Layer 11 of a small transformer language model trained on English Wikipedia (16 layers, counted from 0, width 96).
A neuron adds its activation times its output weights to the MLP's output. To switch it off is to set its activation to zero at one token and run the rest of the model.
A neuron's activation on a vector x is GELU(weights . x + bias), where the dot is the dot product.

Input weights of the MLP neurons that the questions are about. A number n stands for n times 0.0022.
n28 (bias -0.069): 15 7 40 17 38 27 38 -53 64 -4 -5 -21 33 -5 -15 -2 -13 -20 2 -24 -39 3 -3 42 24 -5 28 5 -3 -16 9 -36 59 -7 -14 -64 1 -9 -38 22 -2 -5 14 -39 7 -15 24 50 -7 -19 -40 -2 -62 14 -5 -9 -6 -52 -10 -28 7 -26 3 11 -13 13 -7 -18 24 -13 -22 9 12 -3 27 -5 8 39 43 -22 35 60 3 -15 -40 -1 25 63 33 -19 -40 4 -16 -33 14 16
n31 (bias -0.089): 30 11 35 -4 45 11 -7 -44 33 -1 -35 57 -52 -8 34 -15 11 40 -80 -8 -21 -14 -9 1 -20 -21 20 48 -8 -8 -13 26 -30 -16 4 -39 -5 1 23 -9 -57 -2 -17 -30 21 -45 61 18 -15 14 7 4 6 11 2 15 45 -31 31 34 -20 32 -15 1 -9 -21 32 -2 -8 14 34 5 16 -12 -15 -6 12 33 -6 -16 -8 25 -15 -16 7 -18 57 -2 -43 -22 -6 -18 -16 28 2 21
n51 (bias -0.132): 5 34 20 -43 -23 -1 4 -15 10 41 5 56 12 -2 -3 41 -8 -60 11 9 -2 -23 31 29 -62 56 -33 -2 27 -24 11 -16 -15 36 7 3 -41 25 14 -16 24 -22 -6 3 -8 1 12 -25 8 -12 4 -39 57 26 -6 22 32 28 -3 10 7 -22 29 86 -14 -63 -7 15 4 -24 -14 -38 4 -22 9 -30 -5 6 8 -65 -9 1 3 -34 8 -26 19 14 -6 -19 8 21 -13 25 -32 -7
n78 (bias -0.086): -18 41 1 -1 -18 -3 62 -16 -27 43 -46 -5 3 -23 19 -42 -24 20 -13 -25 -14 -48 2 20 -25 5 -55 3 4 -33 -36 32 -1 27 34 74 11 3 -23 14 -32 -1 40 18 21 46 -3 -4 40 -25 14 14 12 -20 18 -63 -18 -8 0 20 -34 3 13 -2 63 0 29 -9 21 -9 16 -21 -57 -15 -19 57 -30 -12 -10 38 -23 19 -33 -6 36 -25 -6 -25 35 -1 -41 -22 12 26 10 5
n107 (bias -0.125): -6 27 11 -20 11 -3 7 -8 -19 -57 55 -12 36 -29 3 3 3 9 7 -45 3 13 15 49 -13 10 34 11 -69 -21 -30 21 -11 -11 17 35 58 2 -24 -28 -28 -6 22 -80 -5 11 29 -12 -41 -19 5 -29 -26 26 18 19 61 -23 -25 10 16 -25 -15 18 -12 -52 2 11 -23 -17 -30 -9 49 -1 35 -2 2 -25 43 -16 -25 -22 -13 -25 -22 21 -5 -20 38 -13 -11 -30 -31 22 46 -12
n164 (bias -0.048): 31 4 -4 5 -19 -18 0 -22 -18 -13 21 -16 4 6 0 -8 -34 -51 -18 1 15 1 5 -20 35 -6 35 -21 -54 -20 -39 -10 -43 54 24 13 -1 22 15 -4 -28 -1 -30 9 2 24 28 -15 29 -11 27 17 15 35 15 59 4 -8 -16 1 29 31 -19 12 40 -32 32 -25 57 6 -5 29 -42 2 -14 5 -39 -18 38 -30 40 13 -17 -44 -14 -9 18 19 -29 26 -46 -7 -35 -7 -7 -10
n165 (bias -0.073): 57 -50 6 26 33 -24 -1 2 5 2 4 47 5 -5 -15 20 -30 2 -19 34 -21 -6 -13 -25 -51 14 -23 -19 40 -7 36 -53 5 -34 7 24 7 2 -4 7 17 -32 -23 2 -26 -17 -4 -14 -2 -51 16 -35 6 12 -48 -6 9 34 -9 4 -4 11 40 32 18 4 -23 48 25 2 -22 -19 1 -42 -2 -4 -24 42 34 8 -28 19 6 -27 -3 16 45 20 41 1 7 -19 1 -21 50 -25
n233 (bias -0.088): -6 -7 61 11 -16 15 -21 39 2 30 -13 10 -18 10 1 -7 -21 -1 -15 -12 -2 -39 74 69 1 34 13 8 -10 -31 -5 -17 20 -16 -27 -24 56 -31 -3 1 -26 -5 35 19 38 -21 -32 28 -12 -52 -2 -10 -6 16 -41 -49 29 -12 13 -26 5 -13 20 -17 2 -7 49 -2 36 -2 30 19 8 8 -20 -38 -11 -15 -2 4 17 48 35 -2 48 -52 5 1 -22 10 -56 15 5 -44 19 28
n288 (bias -0.106): -4 19 17 -87 3 -14 19 -28 -28 -57 -57 -34 26 21 -18 -26 22 -66 9 -16 -2 34 -21 -55 -21 8 -34 -16 -27 -5 12 -35 50 -10 -22 -3 -38 16 -16 22 -7 -30 -18 12 18 -43 -2 50 -21 -20 6 16 14 63 -2 2 -6 -32 0 -11 -33 23 -9 0 10 -42 31 -30 -49 21 -8 -5 37 17 -17 11 13 30 33 49 42 7 28 -23 64 32 9 35 8 52 -27 32 25 -43 47 17
n296 (bias -0.060): 42 -19 22 -37 -9 -25 0 6 -10 17 22 -15 -2 -11 -24 17 6 -1 15 -7 -25 -5 13 -28 38 6 18 -2 -17 11 -24 -31 -12 -14 31 -4 -40 -21 -2 -1 3 4 -38 6 7 19 -36 -11 -60 -24 42 -1 4 22 36 22 1 -6 -23 24 -8 25 -5 -15 -17 6 42 -31 -1 9 51 7 31 -24 -27 35 -31 -12 -24 3 13 48 28 -17 33 -13 -23 7 -14 8 -48 -34 3 19 19 11
n306 (bias -0.080): -6 -36 -6 5 -51 18 26 -46 24 -5 15 45 -8 48 -18 -37 -14 -96 6 30 9 -23 -21 -60 -13 4 -1 -44 -29 14 -19 -35 -11 -36 61 -5 5 5 5 -12 19 44 2 -30 -38 -54 -7 46 -17 34 -5 13 21 -32 -26 5 -8 39 12 -11 -2 6 -2 3 37 -25 -46 26 7 -18 29 -9 8 1 -14 12 24 3 7 17 8 -24 12 19 25 -13 21 -33 -11 12 23 -4 -2 37 9 38
n351 (bias -0.040): -2 5 -6 -17 -15 -19 -24 -50 44 8 2 11 14 24 25 -20 -23 5 -8 -17 11 21 -20 28 27 1 -7 23 1 1 -22 12 8 -26 12 -31 6 40 -8 29 -8 -44 2 17 5 28 -15 -31 -22 -6 15 35 5 38 -53 14 48 9 3 35 32 15 -18 -15 38 -54 -41 -38 33 -39 21 14 -20 -46 -13 -16 49 1 26 14 -26 -2 24 -24 -12 -3 31 32 -31 -18 17 -68 17 50 -21 -13

Output weights of the MLP neurons that the questions are about. A number n stands for n times 0.0018.
n28: -2 10 -13 18 -35 -31 -37 22 -28 -33 26 24 36 -26 33 -27 7 -9 0 29 15 -10 -15 23 -8 -15 15 47 21 -6 -47 52 -2 34 20 37 -27 0 16 -6 -15 23 -57 53 6 -23 -8 15 -1 -16 48 18 46 -56 12 3 -10 -3 -4 46 -10 41 -46 -31 -44 32 -8 -10 5 3 81 -35 4 18 -88 -41 12 -52 -60 46 -38 -28 -21 -10 15 -11 -10 -9 24 -27 80 -21 22 35 -1 -24
n31: -16 -39 -20 30 -65 53 16 32 -30 -29 12 -26 6 39 -43 37 -31 -46 51 2 -12 19 46 -12 11 8 -18 -7 3 18 -15 2 -4 -18 -19 32 -4 -7 25 18 38 9 7 0 -44 10 -17 -11 23 -43 10 5 -40 -26 -49 -52 16 36 -57 -44 -65 19 -29 10 11 27 -16 -14 29 7 -23 15 16 32 -15 23 -9 21 41 76 0 6 -39 13 -4 39 -20 -10 24 37 14 30 17 -43 4 -26
n51: -8 -81 29 23 22 -51 1 5 -54 2 14 38 58 28 -3 4 -27 55 26 -75 65 14 -51 -51 -7 -26 49 43 -14 -19 -5 1 -4 -28 71 2 28 37 -56 -30 25 -14 31 -47 -15 10 12 -19 -36 -19 36 -6 -18 18 -17 23 -20 52 3 -11 7 18 35 27 -7 -19 -7 8 -21 28 -52 31 -21 -35 -5 -51 -45 5 -12 -42 12 35 40 -1 13 -33 41 50 30 -47 17 -9 -4 25 -22 12
n78: 3 -47 52 -1 -32 -67 19 10 -17 16 50 14 0 -11 -42 12 -6 -29 29 -35 -74 19 2 30 -16 24 14 8 41 17 29 23 -29 10 -54 -8 -53 -67 -4 -33 43 -18 -10 -2 -27 12 36 33 25 -16 23 -52 37 -15 14 33 -10 0 -35 9 29 8 22 16 18 15 -46 -47 36 18 19 -19 28 36 -45 2 -21 15 -28 -4 86 -53 33 -39 -43 -39 4 76 -9 -3 32 -44 -8 14 45 22
n107: 0 -36 -19 19 -6 4 -12 40 30 46 37 -39 10 59 14 -20 28 -13 27 -7 31 -11 -13 0 -11 -66 -31 -32 -17 16 -23 9 16 -3 -21 -15 -40 13 -4 43 -38 6 -30 -7 10 15 2 -13 -9 6 4 15 -13 -54 -43 -17 -55 -13 35 5 -21 10 4 -6 -44 69 2 23 23 -8 62 12 -16 2 -25 43 55 -3 -11 30 -16 -1 -30 -22 47 -32 0 78 -50 -7 3 37 -21 21 -69 50
n164: -59 28 3 4 11 25 -16 14 15 30 -64 17 -23 15 20 -48 18 73 36 15 -1 -4 -37 9 -34 -34 -41 -24 55 39 -36 -6 2 -72 0 30 46 38 -30 29 24 3 32 -6 -30 -24 -43 31 -49 38 14 -4 11 10 -20 -32 44 -26 -13 -41 -55 -3 -5 21 -17 48 -57 73 -50 71 5 -16 26 12 58 -15 -34 53 -19 50 -17 47 -41 38 5 -36 4 -62 -5 -49 23 -5 -12 12 -19 8
n165: -33 33 52 -7 -59 10 15 -55 2 2 29 6 5 41 66 -30 21 -4 15 23 -5 -2 -62 -4 17 -55 -6 13 -29 -25 24 -30 25 0 25 16 -7 -18 -1 5 -58 10 -21 -11 -18 28 75 41 4 -11 12 36 14 40 11 0 22 18 0 43 13 -13 38 -41 -33 -12 -20 -15 -30 -6 -3 -35 11 -34 16 -17 -19 -58 -8 26 -12 5 -11 11 30 -49 -8 15 -6 -44 23 -13 -6 31 16 -1
n233: 6 25 14 20 44 15 13 -3 40 27 -20 53 13 15 -31 22 -16 -20 -11 56 -4 26 -37 -8 27 -48 -11 -11 -67 -24 42 18 -5 -20 -33 -20 -40 3 -37 3 20 -28 3 41 -51 18 -16 -22 37 7 17 12 -6 -24 47 -5 -2 46 -35 -16 -16 15 -38 10 25 -11 -17 13 -1 -56 8 18 58 -13 -1 67 -6 19 -35 -29 -37 -53 30 16 1 -7 50 18 -40 -46 32 0 -12 -19 -17 -5
n288: 59 -17 -23 67 8 19 -23 22 90 20 36 44 -16 -63 22 19 -11 96 6 -5 19 -21 49 25 39 5 43 48 64 -12 -34 59 -24 -24 40 21 74 -26 28 -21 -9 16 5 -17 -10 3 52 -57 -2 3 -3 -40 -15 -66 -37 -6 -20 15 -13 -46 34 9 -6 -5 -43 31 -13 37 25 0 25 30 -81 -21 34 22 -83 -51 -15 -62 -2 0 -6 39 -63 -29 -23 -22 -48 -78 -9 -17 -52 21 -66 11
n296: -31 -32 20 29 21 -16 -5 34 -17 -7 -69 -30 53 -3 -23 -18 22 48 -19 29 41 5 -1 74 -9 -19 -37 22 57 -42 16 3 -25 -14 32 -3 41 16 -50 1 -26 20 36 9 -21 -51 -11 -2 13 23 -26 41 -46 23 -47 -17 -17 -67 -31 22 24 19 -18 44 18 9 -11 9 3 -75 -43 44 -1 -13 0 6 -21 -6 52 -39 57 12 -40 7 1 2 36 -26 15 60 -18 -17 5 18 -8 -19
n306: -17 10 -4 -13 65 69 -7 -27 13 42 -26 33 5 -31 25 29 -18 19 4 16 -18 -11 0 53 -4 24 -30 17 88 -50 -57 7 35 -14 -60 -5 -12 7 21 -14 -11 -96 22 44 80 -12 -21 -5 -28 4 -30 8 -4 -7 -5 20 -17 -37 -21 10 28 0 -10 26 15 -41 49 71 -9 70 -70 11 -10 -6 41 10 -38 3 40 -82 -63 -3 -19 -14 -14 -3 -23 31 -33 -13 -12 27 -12 3 19 -4
n351: -17 -25 43 22 29 -7 21 10 43 30 -60 16 -47 8 8 9 29 -40 -13 10 -53 -21 15 -55 -14 20 22 -12 29 -2 -7 -8 -22 -20 -42 -30 7 -9 -18 -19 1 18 -5 -39 -38 0 46 20 -3 11 2 48 -5 -28 -58 -18 33 27 -4 -15 15 -61 34 8 61 -5 -22 73 22 9 29 10 -20 39 66 19 -56 33 15 20 9 -43 -43 69 0 -16 -1 -30 15 -11 36 -71 -49 -38 55 4

Each question names a token from some text and the token that comes next. It shows the vector x that enters the MLP there. A number n stands for n times 0.061.

Then comes g, the gradient of the next token's log-probability with respect to the MLP's output, scaled to length 1. A neuron's effect is roughly proportional to its activation times (output weights . g). A number n stands for n times 0.0042.

"(", then "7"
x: -21 -40 -37 -10 56 1 -58 20 -3 -33 56 28 -42 -13 -15 54 19 0 11 -41 -48 11 -14 -15 -3 -49 41 -22 -2 -3 11 69 -12 22 33 32 -2 -13 25 -15 16 42 -17 0 2 -19 -18 4 12 9 15 6 -1 18 12 -7 -16 28 -22 13 23 8 -17 0 -6 19 -41 -15 2 50 -11 -6 11 -37 47 -32 5 4 -3 -5 -8 -25 59 19 18 -11 1 25 -11 -39 -5 -41 -15 -24 21 5
g: -12 -38 8 -3 -16 2 -22 13 46 -34 -2 38 20 2 -6 1 -30 -30 -4 -17 18 54 -18 -9 18 -36 -15 17 20 6 14 -9 -35 -11 -30 -9 -28 35 13 14 9 -13 5 14 36 25 -13 25 -41 -14 -51 23 -13 -8 -15 -24 7 -46 -15 27 -16 -33 41 66 6 26 -10 -38 6 0 12 53 46 12 -19 23 -13 19 -6 11 7 -7 8 1 -4 -3 27 5 -37 28 25 -15 9 -10 -53 -7
Which neuron, switched off, lowers the next token's probability most? n107

"Hanna ", then "Center "
x: -28 -7 -6 -55 23 -17 -38 -9 -21 -17 1 13 -31 7 -22 17 24 -9 -34 -28 -17 13 -28 -21 -8 -24 43 70 10 6 48 31 1 54 33 -14 -25 9 -26 16 20 42 -17 11 -4 -41 4 5 11 1 -46 -17 16 28 20 -7 29 -34 -10 -39 33 -23 -5 -70 -20 -33 -9 5 53 1 10 -11 -18 6 38 -13 3 14 -14 12 21 4 59 -49 16 15 28 -5 -24 15 -5 40 1 30 0 11
g: 28 -25 11 9 -11 12 -4 25 44 -1 7 -14 15 -21 20 -54 3 14 4 -4 16 -40 3 -11 36 -13 -4 -32 28 -19 68 20 -18 14 -11 13 -2 -26 -42 19 -17 -26 5 -32 -12 33 -16 -34 -41 51 -6 -12 19 8 10 4 -11 28 -3 -7 -10 -32 16 41 4 30 4 0 24 1 35 1 -42 7 -3 -20 18 37 -43 -22 4 26 10 -18 -21 -35 48 -38 -16 -25 -11 -31 -5 2 20 46
Which neuron, switched off, raises the next token's probability most? n31

"| ", then "Rank"
x: -24 45 32 11 -23 -14 -41 49 -27 -8 -9 41 55 24 -22 33 8 29 17 -37 4 -7 -10 -9 -2 -71 12 -36 -4 36 30 19 -46 3 -7 -12 19 39 -6 -41 -1 17 -15 -20 28 -23 -8 -45 15 49 -33 -25 21 39 -2 4 -44 -9 29 4 -2 5 -2 -34 2 -33 -40 -5 23 41 14 12 -24 0 45 -14 13 -13 -21 -42 -7 31 25 6 -30 19 -21 27 4 -27 17 -28 20 -2 -6 5
g: -10 -4 13 -4 -55 -39 -43 14 27 -3 0 9 -35 38 -22 28 -26 12 12 -29 -8 6 21 -9 58 9 -3 -29 -33 39 10 0 -10 -19 -29 -14 -11 -31 -11 -12 53 -14 -13 -29 28 25 27 -5 10 -8 -39 6 -37 -34 -15 16 29 20 3 30 21 38 33 42 20 3 1 0 -28 -47 28 26 37 24 9 -5 -17 -3 -12 -12 -16 -23 1 -45 7 -11 20 -3 35 23 -25 -8 25 18 7 -22
Which neuron, switched off, lowers the next token's probability most? n306

"ESPN", then "+/"
x: -21 -1 35 -35 -24 -1 -25 33 -16 -17 8 72 36 -1 -4 7 0 -1 14 -6 9 -19 -18 -19 -55 -24 -18 61 32 29 39 -22 -13 30 29 -16 18 46 -21 21 37 -16 -23 -22 -16 -22 57 -16 19 -4 -13 7 -32 -8 6 -44 4 20 -14 39 -14 -26 14 -34 -11 -5 -25 24 13 12 0 -41 -21 -14 45 -10 -3 6 -58 9 1 36 23 -7 -13 39 -13 5 21 -38 54 -24 1 -25 10 -25
g: -28 -11 -28 3 -9 0 -13 46 16 13 13 23 -8 -10 7 -8 6 -45 -27 9 -16 -25 15 -22 41 30 -2 14 26 -31 12 -52 4 10 -28 0 11 24 33 -46 14 8 -6 -7 -31 -18 -11 -12 38 -9 22 2 48 22 -39 -13 -6 10 43 42 11 -20 13 -6 -1 -22 -1 -19 -3 -14 23 44 -38 28 26 26 16 21 -21 -14 30 7 -86 17 0 -28 0 -14 1 30 -31 -23 -1 30 -25 -1
Which neuron, switched off, raises the next token's probability most? n51

"the ", then "army "
x: -15 -15 -14 44 43 18 -49 27 -3 -15 23 27 -16 1 28 9 -2 2 -9 -2 -28 -1 4 15 -10 -50 22 -27 0 -13 40 -16 -37 44 52 16 -24 -32 17 -35 16 17 -15 11 32 9 -17 -32 -20 46 14 7 -19 -16 32 -5 -8 29 -50 -25 2 -18 16 -5 -16 4 -61 26 32 63 -22 -7 -27 -23 12 -23 -53 -9 -17 -7 24 43 39 12 -16 49 -9 23 -9 -21 -24 -11 -7 -7 12 18
g: -7 -13 -38 11 -26 -9 -28 11 7 10 -19 -28 11 4 24 -58 -1 -31 -32 13 -27 32 -11 31 -19 -9 -13 29 10 23 -34 10 3 3 19 41 0 -50 15 -19 3 20 27 -31 -3 4 15 29 -31 -39 -11 -30 -17 4 43 -30 -12 41 27 -23 13 0 -45 7 -16 -7 34 1 14 6 38 -12 33 -12 11 29 -1 5 -1 5 31 20 1 71 -1 -44 1 -11 7 -29 -6 -9 38 23 25 -41
Which two neurons, each switched off alone, lower its probability most, in order? n165, n164

"192", then "5"
x: -17 8 -11 -21 19 -20 -49 56 -21 32 37 60 22 2 39 30 -9 -34 33 12 -20 -25 8 -32 -11 4 -27 36 30 -20 -17 30 12 44 16 3 -48 41 -14 -10 0 2 9 10 17 19 -22 -7 1 -2 -57 4 -12 31 23 -47 -41 -45 -64 2 19 0 37 14 -31 11 -21 6 9 23 -2 -27 -28 -41 10 15 -15 -16 -43 15 51 9 14 -3 -4 10 -1 1 32 -19 -6 -32 16 10 4 6
g: 1 -31 -23 50 7 -13 -18 2 -22 8 14 9 30 -16 4 12 -2 -13 33 -10 -41 -25 1 -16 -51 -52 -16 -40 4 -5 -40 -14 -8 -7 -25 12 -23 -18 -23 7 43 47 -11 -6 4 49 1 28 31 31 -3 51 18 6 -3 10 -18 -2 36 22 5 -25 33 -19 -12 17 5 -2 -31 5 5 -12 19 2 32 19 -34 44 5 -10 32 -26 31 -54 47 1 -1 12 -6 -2 -22 -23 36 1 -31 -12
Which neuron, switched off, lowers the next token's probability most? n78

"in ", then "the "
x: 9 -2 -44 -17 44 -21 -77 57 -28 -14 31 -17 10 21 1 5 36 6 25 2 10 -17 -32 13 18 -26 9 -31 2 -4 9 20 -19 43 19 -7 -35 -3 10 2 7 10 -44 28 38 -12 8 -9 -12 24 -3 -6 -6 53 28 9 -25 -9 -14 -52 -16 14 -23 -8 -49 -15 -24 37 -19 67 19 4 16 -17 37 -16 3 -10 -29 0 27 -3 28 14 3 -14 -9 32 -23 -27 -31 -16 27 -21 40 -20
g: -6 13 -17 -36 12 -30 13 -15 -8 -34 -40 -15 -13 1 -38 -6 16 8 -6 21 16 -17 -21 -34 34 -14 1 -7 2 2 10 -2 36 10 10 28 1 9 -37 20 16 -5 43 35 -3 -37 29 33 -1 -16 12 -34 5 37 13 25 -40 -22 -5 -19 17 51 -49 2 -16 10 -21 41 -6 -23 6 -4 10 15 24 23 15 -23 -21 -2 63 -9 6 21 19 19 -11 41 -25 -19 -18 15 7 -20 13 -83
Which neuron, switched off, lowers the next token's probability most? n296

"6", then ","
x: -26 2 -38 17 2 14 -73 37 7 -18 59 17 -12 14 -16 7 -63 7 36 -14 -34 -11 -3 8 5 -22 46 -40 25 -13 19 22 0 18 10 40 -18 21 7 -5 41 25 9 -15 -6 0 13 13 -7 18 -21 -9 -14 -4 30 -7 -2 -2 -30 46 26 -30 -10 -10 -22 59 -20 -12 18 -3 24 -14 -15 -20 8 -34 25 -23 -54 16 16 -51 6 9 63 50 -18 9 -28 -17 16 -10 -28 -23 29 -20
g: -32 30 6 -8 31 -14 53 41 48 25 33 -3 -15 22 3 -18 -20 11 -21 67 -1 29 -3 -27 18 5 19 -11 -7 11 51 5 -15 24 2 -39 2 -19 -8 -34 10 -6 -35 -13 -14 20 -3 51 -25 -27 21 -16 -1 -60 32 -12 -13 4 -24 -24 -31 12 -23 17 -11 -7 26 4 10 -11 -1 9 -31 -5 1 -7 5 -17 -45 8 29 -25 -33 9 3 -18 8 20 52 2 -19 -7 40 -26 -31 -14
Which neuron, switched off, raises the next token's probability most? n233

", ", then "TV "
x: -30 27 22 42 25 18 -11 40 -27 -40 -16 45 64 -18 6 26 5 8 46 -43 25 16 6 -9 -7 -15 -35 -15 23 33 23 31 6 -9 9 30 11 8 9 -36 -6 10 -22 -31 22 -49 -21 -43 40 18 -26 -28 -21 -16 28 32 -44 -39 -7 -41 -5 -12 -6 7 -28 -9 -45 25 -9 48 7 24 -29 15 6 -14 -22 -12 -56 -3 11 0 43 20 -17 20 3 40 4 1 -18 -22 -13 18 -2 -18
g: -29 50 29 -23 -45 4 -3 25 8 5 -8 -3 45 2 -6 3 -22 -6 -35 -39 -10 14 6 -1 20 3 -8 -22 6 35 38 17 33 5 36 -55 -13 16 -26 -14 1 5 26 24 -32 26 -16 -33 20 4 12 -19 1 -2 11 -2 -14 -22 9 82 23 15 -31 -14 30 -45 12 -9 -21 -23 15 -30 -26 -4 -12 -21 24 -10 17 11 -3 -19 -8 15 -22 4 -5 -48 41 50 21 21 -1 -16 -40 -5
Which neuron, switched off, lowers the next token's probability most? n288

"66", then ") "
x: -50 -2 -33 -23 -2 23 -46 64 -6 -13 42 24 -27 0 -4 33 -45 38 35 -14 -8 17 19 25 -3 -39 30 -8 29 11 -16 24 -1 -3 0 44 -42 29 -15 18 49 37 27 -2 -4 -35 9 3 -14 -11 -23 -14 16 -21 20 -31 4 9 19 33 21 -39 -20 21 -26 44 -46 -20 -13 -11 11 -28 -33 -39 -2 -6 -3 1 -48 27 9 -22 8 2 -4 35 18 24 -34 -8 52 9 -9 -46 15 2
g: 37 34 -17 -13 0 36 -3 2 -25 -6 -6 -49 10 10 -32 -13 -34 -2 -7 -39 -20 13 -1 4 0 18 6 31 -14 14 5 -33 0 20 11 49 -14 -30 -14 -42 31 -2 -16 -9 -16 -2 16 -3 -39 -37 -7 1 -48 18 44 13 15 0 25 13 34 7 -30 -41 -4 -27 14 32 11 -16 22 -18 -52 -18 9 -13 -3 -12 -2 70 -28 20 12 31 38 21 2 -17 0 -36 -6 24 -3 47 40 10
Which neuron, switched off, lowers the next token's probability most? n296

"qualify ", then "for "
x: 5 16 53 -40 37 1 -25 33 8 -18 -42 21 12 30 23 0 -8 -55 -3 -15 1 1 -31 -23 2 -24 -29 -33 -21 3 2 -21 -1 23 39 -8 -16 -12 8 -8 23 23 -17 0 21 19 8 -7 -10 30 -14 -1 -13 40 -28 -39 2 -9 -16 -46 -1 3 -7 0 -38 -10 -26 82 13 13 -8 10 1 -15 53 17 -17 -45 -6 -4 44 -29 29 20 18 3 38 31 5 -37 25 -49 -11 -4 43 1
g: 17 29 14 -3 -32 9 -22 -8 69 -12 -14 9 68 29 -7 -2 -42 -17 13 27 18 -29 -52 6 10 -24 -4 4 61 59 -19 8 33 1 17 -13 2 -27 -9 -6 -6 -4 -24 11 23 -14 -15 -28 -21 -52 7 0 -12 -12 -1 20 7 -4 -14 39 12 -19 5 18 24 -19 -23 18 21 -28 32 -27 4 16 -7 -2 -3 -27 7 21 -20 -35 -1 -33 10 13 9 40 35 -6 13 -20 -42 -43 -2 1
Which neuron, switched off, lowers the next token's probability most? n28

"war ", then "Germany"
x: -16 34 18 39 43 -4 -54 7 -16 34 -11 51 25 11 49 -9 6 -3 32 13 19 2 19 2 11 -7 -21 22 24 0 12 -25 -4 -4 0 4 5 -11 7 -16 0 10 -25 20 5 27 13 -32 -6 0 -28 18 29 -22 13 1 -28 17 1 -87 0 19 -10 -37 -27 -17 -32 16 21 29 -32 -15 -19 -36 25 -13 8 -39 -69 -34 68 -4 19 -4 4 -3 -13 36 11 -36 18 -45 -10 12 0 0
g: 41 8 -8 14 9 15 -27 57 7 13 18 9 24 -37 7 -7 -26 -11 13 -44 -4 18 -30 -13 8 35 -10 -14 -37 -12 -7 7 41 2 4 -50 -59 14 -24 12 9 -5 -7 -7 -38 -11 6 -10 26 -7 -3 13 4 30 18 -18 -28 -15 19 4 3 64 30 54 39 -43 0 -17 -36 -7 -15 -31 -17 7 45 -2 -22 6 15 45 22 11 0 2 28 -21 1 -22 8 1 -14 30 -25 -44 -9 -23
Which two neurons, each switched off alone, lower its probability most, in order? n51, n28

"Og", then "le"
x: -38 4 24 -47 -26 -14 -49 47 4 -13 26 -19 3 -9 47 -4 -32 26 -15 -2 -3 -2 -38 -23 -40 -3 27 1 37 1 39 4 31 35 53 -1 -21 0 -23 -18 21 23 14 38 1 -12 13 -49 -7 22 14 -18 -26 -19 -6 -39 21 74 6 -31 7 -46 24 -55 -37 23 -22 12 30 -13 -12 -19 -5 -36 37 -11 24 19 -22 16 -19 34 39 6 14 24 -13 -6 11 -29 16 7 4 -16 16 1
g: 17 -6 20 -59 13 17 4 -14 -25 -23 -9 31 -8 -25 -10 37 14 2 28 23 18 -7 -7 -6 -24 -30 -14 11 1 -39 48 16 14 -15 8 15 15 10 24 -22 -39 24 -45 14 -2 -56 3 -25 -17 -41 5 1 -37 15 27 18 15 13 -5 -3 -6 -11 35 15 -10 22 -37 8 -2 -4 -42 31 11 7 21 3 -31 15 -35 20 42 -11 28 -17 14 -64 13 -18 49 -32 9 8 22 43 18 -21
Which two neurons, each switched off alone, lower its probability most, in order? n165, n107

"m", then "., "
x: -53 -21 0 3 12 6 -17 3 -3 3 -11 30 -20 6 -1 -14 19 8 5 -19 35 25 -31 -6 -15 -41 -30 -3 36 46 23 -15 -6 -4 -5 11 -17 12 -15 -21 42 29 24 22 15 -55 23 -17 -8 26 -9 -20 -33 -8 6 -18 13 -27 66 29 -6 11 -39 -41 -11 7 -7 -20 -15 21 -8 1 -11 6 45 6 88 -37 -69 48 -2 -2 1 8 -28 36 32 24 22 -47 31 -27 -8 -11 -8 -5
g: 28 -27 -20 -13 -11 -25 -38 27 13 23 21 -21 36 12 -41 0 -3 -23 38 -7 12 17 26 33 33 -1 3 6 -18 -16 35 -33 43 -20 -55 -5 -7 -6 18 -33 -16 1 -31 21 -33 4 -28 23 -40 -28 6 2 19 3 -25 7 15 20 16 -1 25 -6 49 15 14 -9 -13 26 -8 1 -30 21 16 -37 -17 -2 8 25 31 4 19 -27 -1 -51 -57 -23 5 13 41 54 0 -20 -21 13 23 -16
Which neuron, switched off, lowers the next token's probability most? n31

"Carolina ", then "A"
x: -25 -14 25 -2 -12 -39 -19 14 -14 -39 -14 66 -1 -10 22 -16 -30 -11 -17 -30 -3 26 -4 -15 17 -47 27 62 16 8 27 17 -20 65 50 -22 15 15 -36 1 27 22 -9 -15 -14 -17 33 -20 -16 8 -44 6 17 15 -4 -28 -22 13 28 -46 24 -21 15 -29 -17 18 -14 -1 57 41 11 -15 -27 -12 15 -18 -10 -1 -37 -7 13 -8 83 -11 8 -24 31 2 5 -43 32 -13 0 2 22 -14
g: 16 -24 7 -6 -11 29 -14 38 -13 23 10 8 15 11 7 -20 -15 -27 14 -21 1 1 31 11 -20 -21 34 -43 -1 -8 15 10 34 -45 -10 -19 -3 -20 41 -35 -6 56 20 -16 -20 8 -21 63 39 39 -26 40 -9 35 27 -31 -12 10 5 8 2 -46 24 23 -37 5 -18 -20 -31 -14 13 -19 -9 -7 -11 -20 10 26 -42 -3 -43 -9 13 37 -6 -18 3 -18 25 -16 22 -25 7 -42 8 44
Which neuron, switched off, lowers the next token's probability most? n351

"- ", then "und "
x: -9 -28 2 20 31 -3 -77 6 -3 3 14 48 -16 -39 5 25 38 -33 3 -13 -16 -23 -11 -34 7 -88 35 -41 -20 28 -22 75 -10 40 -4 16 6 -21 12 31 -18 21 -21 5 -7 3 -19 -12 16 51 -28 27 21 -4 22 -23 10 -15 -23 -45 8 -14 -24 -6 5 30 -13 1 -22 44 16 -14 -30 18 20 -15 22 -17 -3 0 -4 -35 36 6 -20 21 29 48 -16 9 1 29 -27 6 22 12
g: -46 5 12 -25 -4 48 -17 -12 0 66 -12 -16 -12 42 -37 1 -21 -31 -15 15 -15 -22 13 -27 16 10 -4 -4 27 -8 23 4 47 28 -20 -25 -7 19 9 -1 14 -23 -9 48 -50 -17 -5 9 24 2 -35 27 -41 4 40 2 66 -2 14 -30 -19 -15 -3 -33 17 6 21 -17 10 -43 -11 -2 -33 -20 46 22 31 22 22 -9 -17 1 2 -15 -11 -31 17 -22 14 -9 18 30 -20 -12 -2 23
Which neuron, switched off, lowers the next token's probability most? n28